Layer 8 of a small transformer language model trained on English Wikipedia (11 layers, counted from 0, width 96).
Take only the direct path to the model's output, skipping the later layers: a vector added to the residual stream pushes a token's score in proportion to its dot product with that token's output vector.

Output vectors of the tokens that the questions are about. A number n stands for n times 0.0024.
"ng": 253 -9 120 -126 -102 198 -377 138 -87 -114 53 201 80 223 -255 -27 130 -65 140 66 82 80 -183 -12 -143 -81 -53 -112 -238 61 58 -92 244 -35 26 11 67 -26 39 89 -28 129 -129 -63 -56 -22 306 -33 -212 231 174 -41 -111 -254 -77 56 205 -49 -7 20 92 127 -138 -96 44 -203 -145 -116 -122 -138 -40 -103 29 -177 234 -110 -51 -218 -9 8 128 188 -177 -117 -106 -133 -103 -35 -115 -193 -160 -128 133 -155 -221 -59
"ern": 131 81 67 4 -261 13 5 191 -41 -160 162 -4 192 154 113 -89 -310 -273 161 -75 85 -103 161 4 83 153 52 -122 -37 -37 137 12 386 103 -152 176 281 142 -75 -75 -203 0 8 21 -65 -49 126 -4 31 -43 -141 11 -48 -318 -46 -143 -49 162 4 -83 -163 -203 60 -74 -27 -145 -93 -110 47 -286 49 128 10 -10 -68 -34 -195 -50 92 -4 -138 220 -204 201 -19 -101 -137 -31 -235 251 87 92 264 62 0 130
"we": 122 93 12 -211 -382 -122 -98 138 -181 -42 51 136 -100 320 -139 -235 -150 -6 33 214 -153 276 98 -209 -105 -4 69 -64 162 44 -25 -228 253 33 -228 -284 -49 157 -46 139 -327 48 53 198 -5 -230 -90 -74 87 30 305 217 -144 -94 12 -235 114 -202 24 79 -30 -11 -60 -125 24 -168 195 -154 -117 35 -183 4 62 5 -96 290 -105 -23 47 27 -28 121 26 -125 -49 -10 -201 -156 -132 -211 -114 90 95 12 9 -49
"ime": -4 217 56 -160 -368 32 -36 16 -191 159 163 331 -86 -55 -201 -335 -113 -40 -58 76 313 -52 165 -74 -212 -24 332 141 331 -48 33 -156 113 -148 -36 -198 165 31 77 -38 -219 151 20 94 -25 -38 -263 -91 -87 -21 369 -44 -77 -89 -169 -190 28 241 79 -63 -13 170 69 9 27 -145 -220 10 -84 22 -206 -61 88 -190 -77 147 156 -238 -28 -45 56 64 184 -167 -199 138 14 78 -78 -107 118 -235 14 8 73 10
"aj": -44 177 -131 13 4 18 60 223 -80 62 88 4 88 66 -111 -153 -125 -149 -113 -28 90 46 52 -116 -137 18 254 -47 145 -62 -80 -341 102 -70 -6 -3 227 -49 -156 104 50 128 -6 74 -168 4 53 -92 45 96 244 94 12 13 -84 -195 79 21 12 -45 40 166 122 -76 -21 -192 97 -100 156 -41 52 153 -125 -38 75 -51 3 -91 59 -191 -56 69 -320 120 44 96 -209 107 86 57 -301 33 0 49 -156 -46
"ific": 229 37 -108 17 -45 18 46 247 -63 -79 56 167 -193 -68 -17 -43 -138 -17 273 91 317 59 18 126 89 145 237 -59 189 -183 -53 -231 -22 37 -36 44 236 -31 157 -57 -132 60 129 -9 115 52 -178 -78 -164 64 48 80 -72 143 -283 20 -36 131 161 -250 -163 53 -133 -239 44 -111 -25 30 190 121 153 37 -15 86 234 -20 -59 -228 122 -271 -304 265 -26 150 4 104 -95 85 123 90 -138 -23 265 -212 -27 261
"ard": -117 73 4 -8 -213 63 -34 242 92 70 264 -118 -203 267 -240 -98 -279 32 -101 81 86 -3 4 33 52 66 205 -4 -166 16 177 -25 142 50 7 80 92 -95 32 116 16 235 239 101 -28 165 60 90 -181 -251 69 -210 -299 -98 100 -140 144 119 -148 -15 -109 301 95 -112 17 -37 -84 -199 -375 33 -90 -61 227 122 -216 137 126 46 181 -30 -34 60 -91 20 -19 142 -147 -142 -81 16 -164 242 4 118 34 86
"any": -67 16 -21 -221 -52 20 -23 208 4 78 187 -82 150 104 -11 -130 59 -324 -54 13 -40 -260 222 -4 186 -62 362 138 4 31 29 86 194 133 52 -212 27 -89 111 134 161 -30 -156 20 -132 -113 -86 30 141 175 114 91 -63 -39 -36 -358 -64 215 110 10 101 40 189 -113 52 -268 13 -91 -41 34 -67 75 167 -28 229 114 -151 -35 -21 -139 74 173 -22 208 -125 300 -171 110 0 -26 28 136 0 111 -28 -115
"end": -71 -48 -19 27 -97 -11 -111 160 -210 -164 -13 160 -43 91 100 15 -196 -106 66 -4 -176 148 -21 183 -74 116 5 24 -29 59 144 198 -110 183 35 97 -36 16 -67 87 -147 65 274 39 -4 -163 338 -48 -46 -108 100 73 4 -277 -183 32 29 136 53 2 -68 -151 154 -166 21 -288 32 16 78 187 -69 49 94 -129 156 -49 13 -54 -90 83 70 -115 -8 3 61 117 -209 26 81 24 -36 -41 125 192 202 112
"fter": 129 143 44 0 -355 -106 -258 -58 4 -183 113 -140 12 186 -118 -70 33 -294 192 102 168 159 49 8 -108 -68 234 27 -44 -143 60 -174 -71 -201 -109 -55 110 135 115 -17 129 86 -81 298 -378 -208 85 55 30 291 79 69 -126 -30 -4 -14 89 191 64 -82 215 -89 -67 -61 72 -122 -286 -81 -254 -71 -179 -96 89 -222 70 48 8 20 -120 -136 -22 -15 -182 -144 -4 -22 -191 84 -67 -98 -37 -167 173 -97 78 106
"ag": 0 138 -50 -182 -46 -99 73 116 -115 22 137 147 -43 -77 23 -83 32 -68 124 -12 163 18 88 -106 117 -68 -5 -97 -25 -76 -78 105 72 -81 47 150 88 -25 -21 -161 -260 187 10 -191 -126 11 291 -48 36 44 72 160 154 -83 -149 -106 -112 96 177 -43 -14 250 210 -122 -35 -140 130 -31 -157 -24 53 54 -4 -115 -97 86 86 -173 263 -7 35 111 -189 -30 -26 49 128 -20 -151 -122 -220 -207 75 78 25 -46
"ept": 143 302 125 122 156 -121 33 159 -299 50 97 40 -257 37 -117 -216 -94 -62 289 -5 173 379 335 0 -4 -135 282 -238 -186 -9 -18 -206 107 -4 -133 -208 216 -202 136 51 -304 93 179 323 65 -77 73 5 53 55 -289 -99 50 -113 128 102 161 -75 148 6 175 -98 -40 48 41 -287 -220 -90 95 -173 -82 109 55 -134 -243 35 -45 68 5 -78 -73 307 -291 90 22 -5 -271 68 -75 5 122 10 -71 -220 63 42
" part": 145 -6 -66 32 -151 -106 -186 124 -54 -58 -74 10 -156 -127 116 -149 -210 -204 -6 39 54 -33 -43 30 34 54 -9 -86 -59 -191 68 -34 -63 31 -69 6 111 -157 109 7 -33 -81 20 112 -219 -83 -38 27 97 56 -27 116 -167 -42 -51 66 96 234 -139 -6 -137 -42 -92 -40 159 15 -145 -199 81 -223 13 54 54 94 -152 42 -76 -65 75 -223 3 -17 4 118 -6 155 -129 -5 -94 -131 6 98 33 -74 9 77
"==\n": -36 183 -159 -63 40 198 95 84 77 -227 213 -25 -52 -82 78 -51 -122 -280 -36 273 -97 -43 -78 -8 49 10 44 154 -181 -81 80 -243 130 0 -239 25 24 -166 132 -8 -109 95 -214 135 -44 84 198 -161 84 195 23 -39 -204 -54 7 31 -29 235 -76 -141 321 70 -57 20 42 -98 48 -113 -119 -153 -228 -11 186 -10 -196 0 -22 -221 66 172 -184 85 198 70 -75 -54 -143 -3 -97 68 -64 112 264 -87 80 90
"over": -79 74 86 75 -223 -72 5 235 13 -225 326 142 12 186 -30 -64 -106 -149 22 23 115 -113 262 198 13 11 67 87 144 8 139 -123 -194 -22 -210 0 -64 -185 246 111 -122 100 177 265 -89 -234 49 39 -92 46 46 128 -151 -410 70 -178 47 278 119 -138 176 -44 41 -127 63 5 85 35 21 -89 210 -4 74 164 31 102 75 72 42 40 97 75 -32 112 62 131 -21 -33 -40 -207 -29 222 199 -144 -109 -22
"ited": 126 46 -312 84 -20 -15 -58 135 -212 -255 44 57 141 128 70 59 -390 -347 245 57 185 186 233 29 -8 -96 251 157 225 -151 -46 0 -135 -119 -71 -90 104 170 282 138 10 226 136 95 -67 -308 -133 15 -69 375 -53 -94 -126 -203 -257 83 118 -5 83 -215 81 59 -256 -218 -26 -87 -111 -226 -368 -160 -16 222 299 -127 39 50 103 170 -42 166 143 202 -245 -70 91 -32 -112 -12 169 -14 172 -121 111 -255 -172 124
"ason": -93 253 -24 25 -118 126 0 121 -39 -135 286 112 -45 174 -71 -91 -169 -357 41 5 193 -37 133 -304 -160 -43 112 123 -225 -92 107 -67 186 -159 84 -4 -9 -35 -65 176 -111 224 -12 -76 -424 -195 136 -295 -29 -68 -52 128 -159 -199 172 -75 -283 114 -82 -87 171 98 60 -199 47 -161 -90 -153 111 -87 67 -146 118 -81 134 -158 0 -175 150 -63 -80 -232 -230 25 -304 -43 109 7 49 -240 -4 -108 -38 -157 41 329
"y": 34 -18 81 -69 -144 87 -28 -172 61 58 166 235 49 96 29 71 -132 -58 -145 -87 39 17 59 34 20 89 19 -215 -157 85 64 -35 88 10 53 -179 -66 -213 161 -200 -33 302 35 223 159 15 -30 -166 64 -20 44 -149 -40 116 -176 -213 -91 126 28 95 -67 -100 32 -179 9 -52 -39 8 -69 20 -30 -139 -108 -72 221 73 16 42 113 77 240 78 -147 133 -35 59 -56 6 -127 -23 6 -186 -77 -126 60 -158
"ge": 255 221 -107 -24 109 -103 -44 222 -122 -264 269 469 22 28 4 -5 20 -83 -24 194 110 64 119 -121 18 94 186 -151 -120 -134 145 -43 21 -192 -38 -50 137 49 -132 434 -144 -21 -47 138 -96 96 199 204 -185 -16 203 92 -84 5 -35 14 136 222 -49 -39 41 -181 -282 -276 20 -64 -67 104 -187 21 5 -167 -5 16 132 23 -149 -107 135 126 54 -23 -191 -167 -136 -59 14 78 118 -222 128 -27 -5 162 69 186
"ative": 25 138 -260 -108 173 116 128 5 -131 -231 272 38 -33 -13 -138 -315 -228 30 -175 57 218 187 179 -229 -27 -24 71 -272 195 -302 169 -105 286 -177 -74 -196 41 -16 119 182 146 169 -4 14 52 113 241 18 21 206 223 -37 132 -222 59 -190 113 45 16 17 -49 70 -38 -188 115 -103 31 -280 -72 161 -49 214 5 61 -12 34 -221 -32 -83 -84 -116 -174 -105 125 17 240 -265 130 34 -93 -222 10 103 -260 -145 260
"ian": 188 -29 21 79 203 109 14 137 -114 -42 363 359 -81 -171 139 -188 -115 -10 -234 -5 62 -60 140 -156 160 -70 -17 -57 80 129 -129 -48 -74 -143 -68 -293 148 154 10 205 54 93 -73 290 -108 111 23 4 -33 53 39 -11 -115 -69 -70 -228 164 114 88 -29 -31 -17 111 28 29 -30 -9 -89 50 16 -125 -160 23 -34 -65 84 38 -28 89 85 -252 -194 -37 -63 215 94 -4 -70 -319 96 -204 265 98 -60 -57 157
"ach": -106 94 -3 -161 39 -11 -31 126 -195 -139 53 -44 77 148 -139 -98 9 -34 53 168 125 -95 -106 -26 -19 -27 218 123 -203 89 -178 42 284 -275 -48 -151 95 23 -36 65 69 -77 -31 11 4 41 -36 -100 53 62 218 -78 -4 -75 -182 -25 45 -93 33 -44 343 -6 133 -246 -38 -171 -4 -46 -150 11 -8 232 268 -83 33 7 -68 -103 176 -193 -181 -123 -309 103 -135 101 77 -57 -101 -205 -166 -124 -57 17 -73 186
"are": -63 55 -155 -291 -92 174 71 83 18 -246 369 52 67 -24 -81 62 -43 -224 -141 -23 -47 -31 132 80 103 -214 -29 -134 11 24 68 -4 -84 -11 18 -22 -16 -130 117 110 170 108 135 199 106 -92 8 -64 -365 193 140 -129 -114 -46 -65 -202 86 -12 145 -63 127 38 25 86 -11 -175 37 -356 -133 192 199 30 62 5 106 -233 -58 -21 52 67 -296 -56 -118 -208 86 -83 -255 65 110 -32 -157 139 96 -138 163 255
"\"": -207 -195 -101 -121 -286 0 23 67 -106 -122 91 80 -8 38 42 30 -134 -31 179 187 87 17 157 -212 57 -46 -68 127 69 -107 152 -132 250 55 4 -117 28 166 7 13 23 19 26 61 -203 275 172 -39 -189 107 -117 256 -125 -45 -193 -220 -150 36 177 -34 162 -184 -41 0 40 -10 -198 -138 -164 70 -26 -234 186 -156 52 -22 95 24 -38 94 -210 0 138 23 -260 -210 17 150 85 -50 -110 -97 253 -210 12 -9
"or": -66 -147 96 -183 -39 66 136 115 -114 -149 219 11 326 -251 -137 33 84 -117 -87 -39 165 -29 -100 105 90 -159 199 86 -9 -102 163 145 30 0 81 -53 -28 -30 304 63 30 255 139 -133 105 -70 277 -142 38 7 -37 -16 100 52 112 -198 -85 -75 101 -89 -23 -74 75 -221 -18 -9 -39 -31 -14 -67 -15 22 72 -105 -155 85 -23 0 -4 -18 -12 -16 -139 -81 25 151 159 -17 32 23 104 51 0 31 145 -60
"land": 63 125 -47 -94 -145 131 30 369 -156 277 98 140 22 190 -130 -190 -170 -67 16 89 -277 122 -43 211 58 259 30 -203 -16 77 -223 -35 139 -28 -43 -298 117 95 45 125 -83 84 31 -87 -5 74 74 34 -56 -136 126 147 -135 -188 -36 -106 169 319 210 -114 -246 -29 -241 -125 9 -32 102 -187 -50 -185 61 20 -55 63 22 43 -127 126 -128 -101 51 144 -55 146 -51 355 -292 11 44 -125 -252 -105 221 11 -9 -155
"ates": 40 5 -165 25 156 239 81 176 -312 -331 138 18 -213 46 33 -188 -71 -318 -4 15 18 -29 35 201 -249 42 105 0 -44 -120 153 -114 209 -149 -94 -12 127 65 75 84 46 76 -44 -31 30 80 129 98 -53 100 -115 110 -56 -49 8 132 120 297 35 -59 30 71 108 -166 43 -170 -59 -131 -306 -30 278 36 76 -11 -140 348 -83 -238 74 129 83 -28 -55 254 88 369 -328 76 0 25 -168 -111 -84 -341 40 38
"act": -22 -21 43 124 -20 52 51 249 -318 -8 5 104 40 114 52 -34 -119 -57 232 136 33 89 91 85 295 60 -11 68 209 -152 223 75 -93 -66 89 -245 20 -7 -65 89 -130 27 -163 -288 -103 -34 23 -174 -81 144 131 253 124 -246 -18 36 -61 226 91 -27 -19 -44 94 -28 -24 -288 -253 -194 -87 -73 -128 210 133 -43 -58 221 90 -192 105 -65 -104 25 -18 141 51 72 106 -7 182 -268 98 -8 34 14 -65 130

Each question shows what one neuron of this layer's MLP adds at an activation of 1. A number n stands for n times 0.0014.

n221: -76 -10 -71 118 38 -148 43 -52 -67 11 -92 13 99 45 -68 144 -22 16 158 29 31 -68 -8 -15 -151 46 -95 -103 112 22 126 76 119 -13 -20 29 -20 19 71 -67 -114 89 48 -61 -14 24 -66 -45 -22 101 209 -99 92 -10 14 -16 92 -23 -133 143 -102 19 100 47 66 -69 47 -15 -94 -82 -140 -118 10 84 -2 -45 135 144 33 -3 117 -18 127 74 107 118 -109 91 -60 -9 -265 142 73 85 109 41
Which of these tokens does it push up most? "ard"

n143: -40 -121 -32 118 75 13 -44 32 8 0 -4 -51 69 3 46 -4 -2 -40 -96 -131 -4 42 37 15 -50 -34 48 -67 -64 98 -78 -4 6 14 -39 100 8 -57 -50 30 -36 -78 4 -53 -193 -16 -50 40 139 -37 114 -86 31 -59 32 10 39 92 14 55 71 -14 47 67 -84 -35 118 -49 78 -66 -61 -37 -7 -14 37 131 0 56 -36 113 -71 -29 -69 113 -133 -18 26 26 -4 15 105 26 0 -43 51 -37
Which of these tokens does it push up most? "any"

n266: -20 71 31 11 48 -158 -65 -21 -87 -10 49 -46 -110 -66 -55 48 -55 -119 128 95 29 106 -56 -53 -117 -139 -23 -88 -86 -68 -140 -54 34 115 93 -43 57 -37 -114 29 18 -95 41 -5 48 -55 -91 57 49 -178 -141 8 43 46 123 -15 -61 -96 92 114 40 39 138 -11 80 -90 -108 19 104 123 -54 7 -5 86 112 -18 75 -34 -178 0 -19 -108 5 -32 108 115 110 21 -111 -41 14 61 -133 -82 240 25
Which three tokens does it push up most, strongest first? "ept", "ason", "end"

n280: 28 90 4 -48 -2 2 21 -69 -15 -8 28 -90 -14 -11 70 -73 -11 -6 13 18 24 -23 -53 -2 53 4 -13 49 -159 -79 -141 -144 -118 39 12 10 -53 -34 -61 30 -19 -14 -4 62 -63 59 -6 -13 -32 -147 -159 -119 -50 -30 52 -6 20 -33 -48 -5 88 44 37 22 3 184 -12 102 -102 108 -46 -107 36 42 62 112 40 -95 -81 -63 42 76 -35 -24 129 -114 -9 -104 -54 40 81 2 -29 66 -68 118
Which of these tokens does it push up most? "ard"

n334: 36 38 16 33 69 110 100 79 113 126 -40 10 116 14 34 -72 24 -16 55 12 60 24 0 20 -71 -62 47 4 2 -5 12 7 28 16 67 14 -73 -13 -81 44 13 26 102 -2 -106 -69 -68 -21 -2 25 -29 -7 -34 94 -34 -105 -20 45 31 98 -2 40 6 76 19 -118 -95 16 84 82 92 64 -34 68 67 11 43 31 51 120 20 56 45 35 -24 72 -7 57 111 45 51 66 68 -23 -20 -50
Which three tokens does it push up most, strongest first? "any", "aj", "ific"

n199: 7 23 -21 -4 176 -42 -69 12 -51 83 88 -81 159 101 75 131 16 -80 -36 106 -61 -23 159 -33 -47 150 163 128 -52 -26 -15 14 21 35 5 159 -85 -41 62 -52 272 129 -58 106 34 -164 87 -56 55 -10 36 -10 103 62 35 -41 17 -50 128 -61 -63 -77 42 44 139 187 5 37 78 -52 -31 7 17 8 -69 18 87 -70 -31 57 -62 -2 -38 -18 -60 84 194 16 105 -73 -14 -79 64 93 -9 -109
Which two tokens does it push up most, strongest first? "or", "any"

n197: -2 4 -69 44 2 -96 -43 -104 9 82 -156 13 103 -85 41 7 -26 63 170 -54 111 -36 0 -42 -101 -26 -149 48 -4 -77 -164 80 46 23 -106 -76 -2 -2 -57 -12 -19 92 -60 -155 -108 -82 60 -85 -19 26 -45 -80 54 71 126 -14 -2 -115 61 -153 2 60 -5 0 6 238 65 24 -62 -34 45 -13 -54 5 -48 -97 -24 7 5 44 41 7 -26 87 -78 -180 50 -2 32 143 -9 4 -166 28 -118 -112
Which of these tokens does it push up most? "ag"

n3: -7 121 71 2 2 40 -108 19 138 -137 37 -6 -26 -182 110 23 -132 -82 -9 -52 -7 -16 -32 -49 -59 42 -23 -71 146 9 33 -12 -168 -56 -69 -78 -86 57 -99 -103 73 124 -32 -50 40 -67 -18 21 68 -99 -88 -57 113 -13 -27 -36 24 81 -8 49 28 44 -61 -7 97 -12 40 29 -57 -69 -41 169 -11 -76 -21 4 27 39 65 -75 21 -64 -91 -7 35 -63 -120 94 37 -5 67 -198 11 -131 -80 -8
Which of these tokens does it push up most? "ited"

n219: 46 -71 7 -48 -15 -11 -104 -133 -54 -39 150 20 38 126 -171 -121 52 -113 81 131 34 133 -44 141 -23 -55 -14 -28 -15 53 -98 4 19 5 47 55 93 93 -50 34 -123 7 102 -14 -119 105 37 48 26 -58 28 54 0 18 50 -63 9 -148 56 -42 -24 78 -70 -56 -18 55 7 56 36 29 -27 -71 20 5 4 -53 -68 -76 -41 27 19 -14 -50 -87 48 34 -48 -291 -65 -2 9 9 57 -72 115 196
Pushed down most: "any"

n330: 155 -54 135 -50 -38 6 128 97 133 -9 -5 -116 -116 40 84 -40 -16 31 25 22 -24 43 -6 32 24 37 101 -151 78 -44 -11 19 67 45 56 20 -69 45 2 84 -39 -44 6 88 -93 17 -62 42 -70 -22 20 47 33 72 -39 -94 -30 -81 68 -118 37 -34 -129 197 -97 -114 122 73 0 167 11 -55 -2 -52 128 -103 -43 55 -129 -2 0 71 25 28 -9 -12 -23 98 -73 -117 2 137 11 103 48 83
Pushed down most: "ates"

n269: -129 -19 16 -45 209 -146 150 98 0 -99 49 36 61 -25 -121 -8 -62 -123 -5 -162 22 -85 -39 -74 -50 -36 -23 44 -7 3 12 33 10 53 -56 2 -161 -90 -70 -34 -54 117 43 -130 50 -186 83 -26 -97 167 120 -64 -74 135 57 -41 -24 5 159 -169 0 -96 -111 -26 -113 -122 -15 87 -99 49 -29 -11 -100 -11 83 -56 -141 52 42 60 -49 -57 40 -63 -47 69 18 18 7 46 54 140 -115 33 -66 -87
Which two tokens does it push up most, strongest first? "or", "are"

n361: 32 116 9 15 -52 4 -51 -53 13 15 -31 68 -15 -47 152 27 -36 -20 -20 2 65 -45 61 81 -47 -31 -67 -107 14 133 -131 -12 -39 107 32 -39 72 -70 -145 -27 20 24 29 -90 -41 -98 80 77 20 -111 -7 -110 -115 54 -61 -40 36 48 93 182 80 121 -69 132 -75 111 150 -47 -131 4 -113 -16 -48 58 103 39 96 -72 -18 -24 -20 41 -31 82 -20 -119 -103 -23 -36 65 -47 -46 -93 -61 -41 -56
Which of these tokens does it push up most? "y"

n363: -80 4 73 -16 -52 -31 -62 -14 -44 -94 -73 -20 56 26 -62 -7 11 -42 101 -62 12 0 -2 -61 -58 -6 -43 105 114 119 -27 37 -50 -59 -28 37 -49 101 150 15 21 62 -56 29 55 -49 -147 -29 109 -15 142 53 93 88 89 59 111 -42 -72 0 135 -66 -31 -46 74 148 -12 2 107 -22 -102 -38 -2 173 -14 -6 32 -11 -67 62 33 128 -114 -61 -22 -25 -24 -61 -8 -65 -96 52 -76 -99 -29 -85
Which of these tokens does it push up most? "we"

n9: 61 0 -26 30 12 -51 10 99 63 -23 -20 -69 -17 -69 54 -34 -95 -15 82 -30 167 -189 65 66 -98 -33 -13 -141 33 77 -104 53 29 -18 75 161 -103 153 61 -13 -20 -15 26 -171 -37 23 -126 145 -85 95 45 99 37 105 82 -8 -106 45 42 135 -73 108 45 39 -118 78 42 -32 39 136 -187 27 87 -40 -45 -42 99 -223 13 52 -21 79 -164 -112 0 29 -100 18 -14 -21 -100 36 -44 33 0 120
Which two tokens does it push up most, strongest first? "ag", "ific"

n309: -15 36 -37 -29 -25 -118 24 82 39 16 67 0 145 56 -154 -73 -198 0 -99 138 25 48 -60 10 3 -94 -181 98 22 70 5 -17 -86 29 -95 116 8 33 -29 30 -148 74 -109 -131 -120 -15 -139 -32 -40 -91 -113 -3 11 -7 149 181 -10 -27 -154 227 71 75 95 30 -38 -34 46 -43 -104 -75 -35 108 10 -105 10 101 95 -107 80 -112 65 -10 -85 202 30 87 150 24 2 114 44 -92 13 -89 -7 45
Pushed down most: "are"

n95: -111 10 59 72 67 14 34 -12 -22 29 -2 -90 121 43 -11 -86 -43 11 -43 12 -122 158 -28 -67 -22 0 11 23 0 -84 35 131 -60 129 -2 -138 70 59 18 -76 -5 -9 -83 -2 65 116 88 -45 -73 60 -87 125 2 36 -38 -27 149 29 -80 51 95 25 26 7 143 -66 51 -31 105 -66 8 142 -72 -42 54 -24 -63 14 -125 17 185 -127 25 -60 32 22 -68 -99 -121 21 45 -68 -24 9 -95 -42
Pushed down most: "ific"

n10: -30 136 176 48 -41 13 -61 -25 77 106 87 37 30 105 74 30 -45 49 -89 69 -12 -27 -69 171 -18 -115 -17 -36 -60 -45 12 25 75 77 4 -2 11 47 -11 -134 175 88 26 -52 160 45 -35 -10 -21 58 4 -17 54 77 -61 50 -6 -37 71 72 -110 -23 41 32 133 -11 -55 -86 2 -13 24 -122 22 97 -125 27 88 -32 6 22 -72 12 23 -32 21 34 -6 -54 -88 -58 10 119 -94 -19 27 39
Which two tokens does it push up most, strongest first? "ard", "y"

n327: 50 56 -109 -115 -10 -75 3 58 61 23 179 -12 -46 -11 18 -95 10 93 8 20 -88 -119 56 -36 59 -23 -93 57 171 -52 27 16 -76 33 -80 7 29 53 -145 55 -44 25 -109 -135 92 21 95 144 -30 -63 -87 -352 -3 19 -46 33 -44 -151 103 -104 58 47 -37 13 -110 56 -45 -115 16 -47 82 105 -22 3 69 -34 -141 -142 49 107 -33 25 57 21 -58 101 -106 -29 -23 -46 -56 -48 75 -127 -106 85
Which two tokens does it push up most, strongest first? "ative", "are"

n287: -53 -48 96 20 -14 106 -114 -85 -26 -204 -68 65 -8 19 18 150 46 -104 -97 -28 157 -13 -14 55 57 -62 -44 -72 -95 35 23 -16 31 -125 -81 32 -75 166 204 72 -85 27 -59 -45 99 20 -83 -30 35 -39 69 -39 81 86 24 4 -8 22 -14 28 13 18 -13 20 -104 53 -13 -86 88 -84 -35 54 -21 -61 -46 -28 -4 68 -93 13 18 -61 20 104 29 -31 48 18 -27 18 -138 20 49 127 -76 4
Which of these tokens does it push up most? "or"

n203: 17 61 -37 -17 101 -81 -17 49 44 -27 -52 163 21 -28 -69 205 -2 -67 -10 67 42 -59 0 2 -107 82 -2 -42 0 -37 31 18 -123 0 -54 65 49 91 -166 -101 -76 -19 -39 -83 -3 32 19 29 -193 2 -15 -68 117 32 -145 -88 -2 -21 -76 -31 61 27 46 10 -89 32 -94 92 44 35 -60 20 226 3 -16 -60 25 -35 22 -88 142 -86 -143 85 236 28 -85 68 -44 -168 -18 -44 29 -119 -34 92
Which of these tokens does it push up most? "ge"

n24: 47 -15 -19 92 57 -29 28 6 -10 12 4 49 58 -66 53 4 -149 -72 72 -23 -56 13 -60 47 73 -79 -111 78 -23 -173 -123 -6 -222 56 100 18 -114 28 -30 -6 51 61 50 73 119 31 111 64 23 -39 42 -4 -98 -16 40 -21 16 2 -84 -82 91 76 -67 82 -41 214 23 44 -32 32 -95 -11 -44 -57 -43 -46 -21 -30 34 -124 99 49 -6 9 64 -105 113 100 39 -16 -2 73 -27 -44 -17 -15
Which of these tokens does it push up most? "ited"

n111: -22 -49 -34 25 128 -43 93 -20 -85 143 36 -40 -15 -33 56 7 -25 59 138 39 51 -18 76 15 54 50 14 88 10 -52 -72 49 5 58 -30 24 140 69 20 -16 -70 11 38 29 12 -39 -142 -136 -40 64 60 -89 86 -34 27 -38 9 -201 -29 -85 127 -7 120 -39 -44 -43 -37 -68 58 -25 89 170 53 -33 -58 -80 -146 -77 -57 -35 93 9 41 -87 18 90 177 39 70 -102 -97 -8 2 20 103 -64
Which of these tokens does it push up most? "ach"

n151: -163 -8 107 11 65 -16 111 -22 50 64 -15 91 100 27 4 -42 -57 119 -96 -50 -12 -48 -10 -67 80 141 -31 11 84 -136 -6 -12 2 39 -27 57 -75 62 -146 89 46 -95 -139 -2 -56 -37 -127 -4 39 -32 168 45 70 67 -85 52 10 20 -18 -14 -36 -20 -67 -4 8 -78 70 -20 45 4 80 -62 -134 -57 -18 -127 17 79 20 -97 -65 -152 -20 20 -130 29 -55 -38 60 64 -89 -12 -13 11 2 62
Which of these tokens does it push up most? "aj"

n59: -104 31 -24 2 -80 -55 166 -2 -26 99 -97 60 -34 -31 -140 -123 111 -140 56 34 -173 -51 2 152 -69 102 -106 2 75 -61 5 -48 -46 -76 20 140 -122 24 -51 27 -55 -60 -135 -31 32 51 -42 -53 -28 16 138 29 64 -108 -96 17 -52 94 -113 73 -47 -106 -44 125 -105 -99 -9 88 52 133 18 -43 -18 -112 -166 48 115 77 61 7 -17 -33 40 -113 20 -38 34 57 -45 8 61 2 14 -88 53 71
Which two tokens does it push up most, strongest first? "ime", "act"

n180: 68 -5 20 -15 33 -37 -111 87 30 -37 58 -103 -28 -46 -20 -124 91 -27 -15 11 62 33 -21 131 -22 10 -114 -30 -109 -8 -119 25 146 203 131 -24 173 142 66 144 5 -17 -31 -12 -111 -66 76 -35 -27 -143 -40 110 -80 -42 -9 117 33 -42 -84 101 10 68 -8 33 -175 42 -86 73 -74 18 -12 156 -76 94 81 -83 -18 -83 -18 131 -18 226 42 -51 8 -105 -53 62 161 -103 -23 -9 -2 -2 16 65
Pushed down most: "y"

n18: -50 -110 -10 143 -57 43 -17 -25 -119 7 -134 -82 -97 56 59 121 77 -129 -25 51 -19 -69 30 188 24 -60 -55 47 43 67 -71 -143 115 -29 -21 141 -74 -7 35 73 118 -78 35 -56 172 -73 134 77 29 -31 -112 61 -38 -67 -69 10 35 -73 -22 139 68 -74 53 -65 102 16 -7 -22 -44 -27 120 -107 105 36 -68 -4 -22 2 -30 71 0 45 5 -140 -55 131 27 106 11 -57 43 -132 -131 -124 -27 109
Which of these tokens does it push up most? "ates"

n227: -48 19 114 -36 -34 -109 74 -36 8 -96 146 61 -20 2 -93 -19 -64 31 -117 -20 48 45 -99 -22 -43 21 -32 -37 -17 27 31 128 105 -23 100 -8 113 -64 24 -133 -42 33 -59 0 38 -6 -87 184 -55 -18 73 121 25 -76 -56 50 -145 -66 -31 -7 -41 -112 185 -65 -133 24 -8 -79 95 -32 -7 277 -150 -121 46 -11 119 45 -235 -135 -38 -49 51 -116 -32 -5 -93 -19 111 -69 138 -104 130 -8 58 26
Pushed down most: "==\n"

n11: 84 49 27 24 12 -11 137 36 14 -22 52 -73 -23 109 -77 79 -23 -53 -2 -54 -55 71 19 95 -90 77 44 98 52 48 -199 -15 61 12 -143 113 -6 7 17 -6 64 76 99 -102 62 -39 8 47 76 -35 162 -4 -30 -66 9 49 4 114 60 -29 -32 -160 -34 -51 158 27 -79 -68 65 2 29 26 -29 4 -44 -5 89 42 44 80 -6 -2 -67 -76 -61 -6 -61 66 17 -24 63 -107 48 -88 82 -18
Pushed down most: "ian"

n43: 33 84 51 -8 -47 30 -39 -109 85 -43 -51 -49 -198 -30 79 -12 -128 34 -142 -25 -59 -51 -33 4 -49 9 123 88 -32 -82 -16 -124 -139 2 -70 4 -77 -118 81 -17 -2 20 61 7 64 -64 -94 46 64 -14 -179 119 -172 17 22 25 74 30 55 64 -92 30 76 21 -36 0 -41 -99 -114 -30 -41 62 -7 62 62 18 -117 142 -98 45 65 45 13 78 42 -88 151 -52 -27 39 -4 43 -76 -118 102 41
Which of these tokens does it push up most? " part"

n211: -20 -72 2 -78 -6 21 -142 -69 80 9 26 -107 -54 -168 9 -38 47 0 -95 -53 -134 72 -24 -90 -7 89 142 -39 -23 58 116 86 -82 27 22 -81 -7 -81 -12 40 23 20 24 21 -33 21 -25 83 -135 75 -7 -7 -88 -84 37 -66 -85 151 -40 6 -54 146 116 111 -125 -184 -90 -51 -72 -68 67 78 109 79 77 60 -48 -77 91 -87 -86 -56 -34 35 -110 -74 21 97 -16 66 -17 -72 -34 -66 -74 -47
Which of these tokens does it push up most? "any"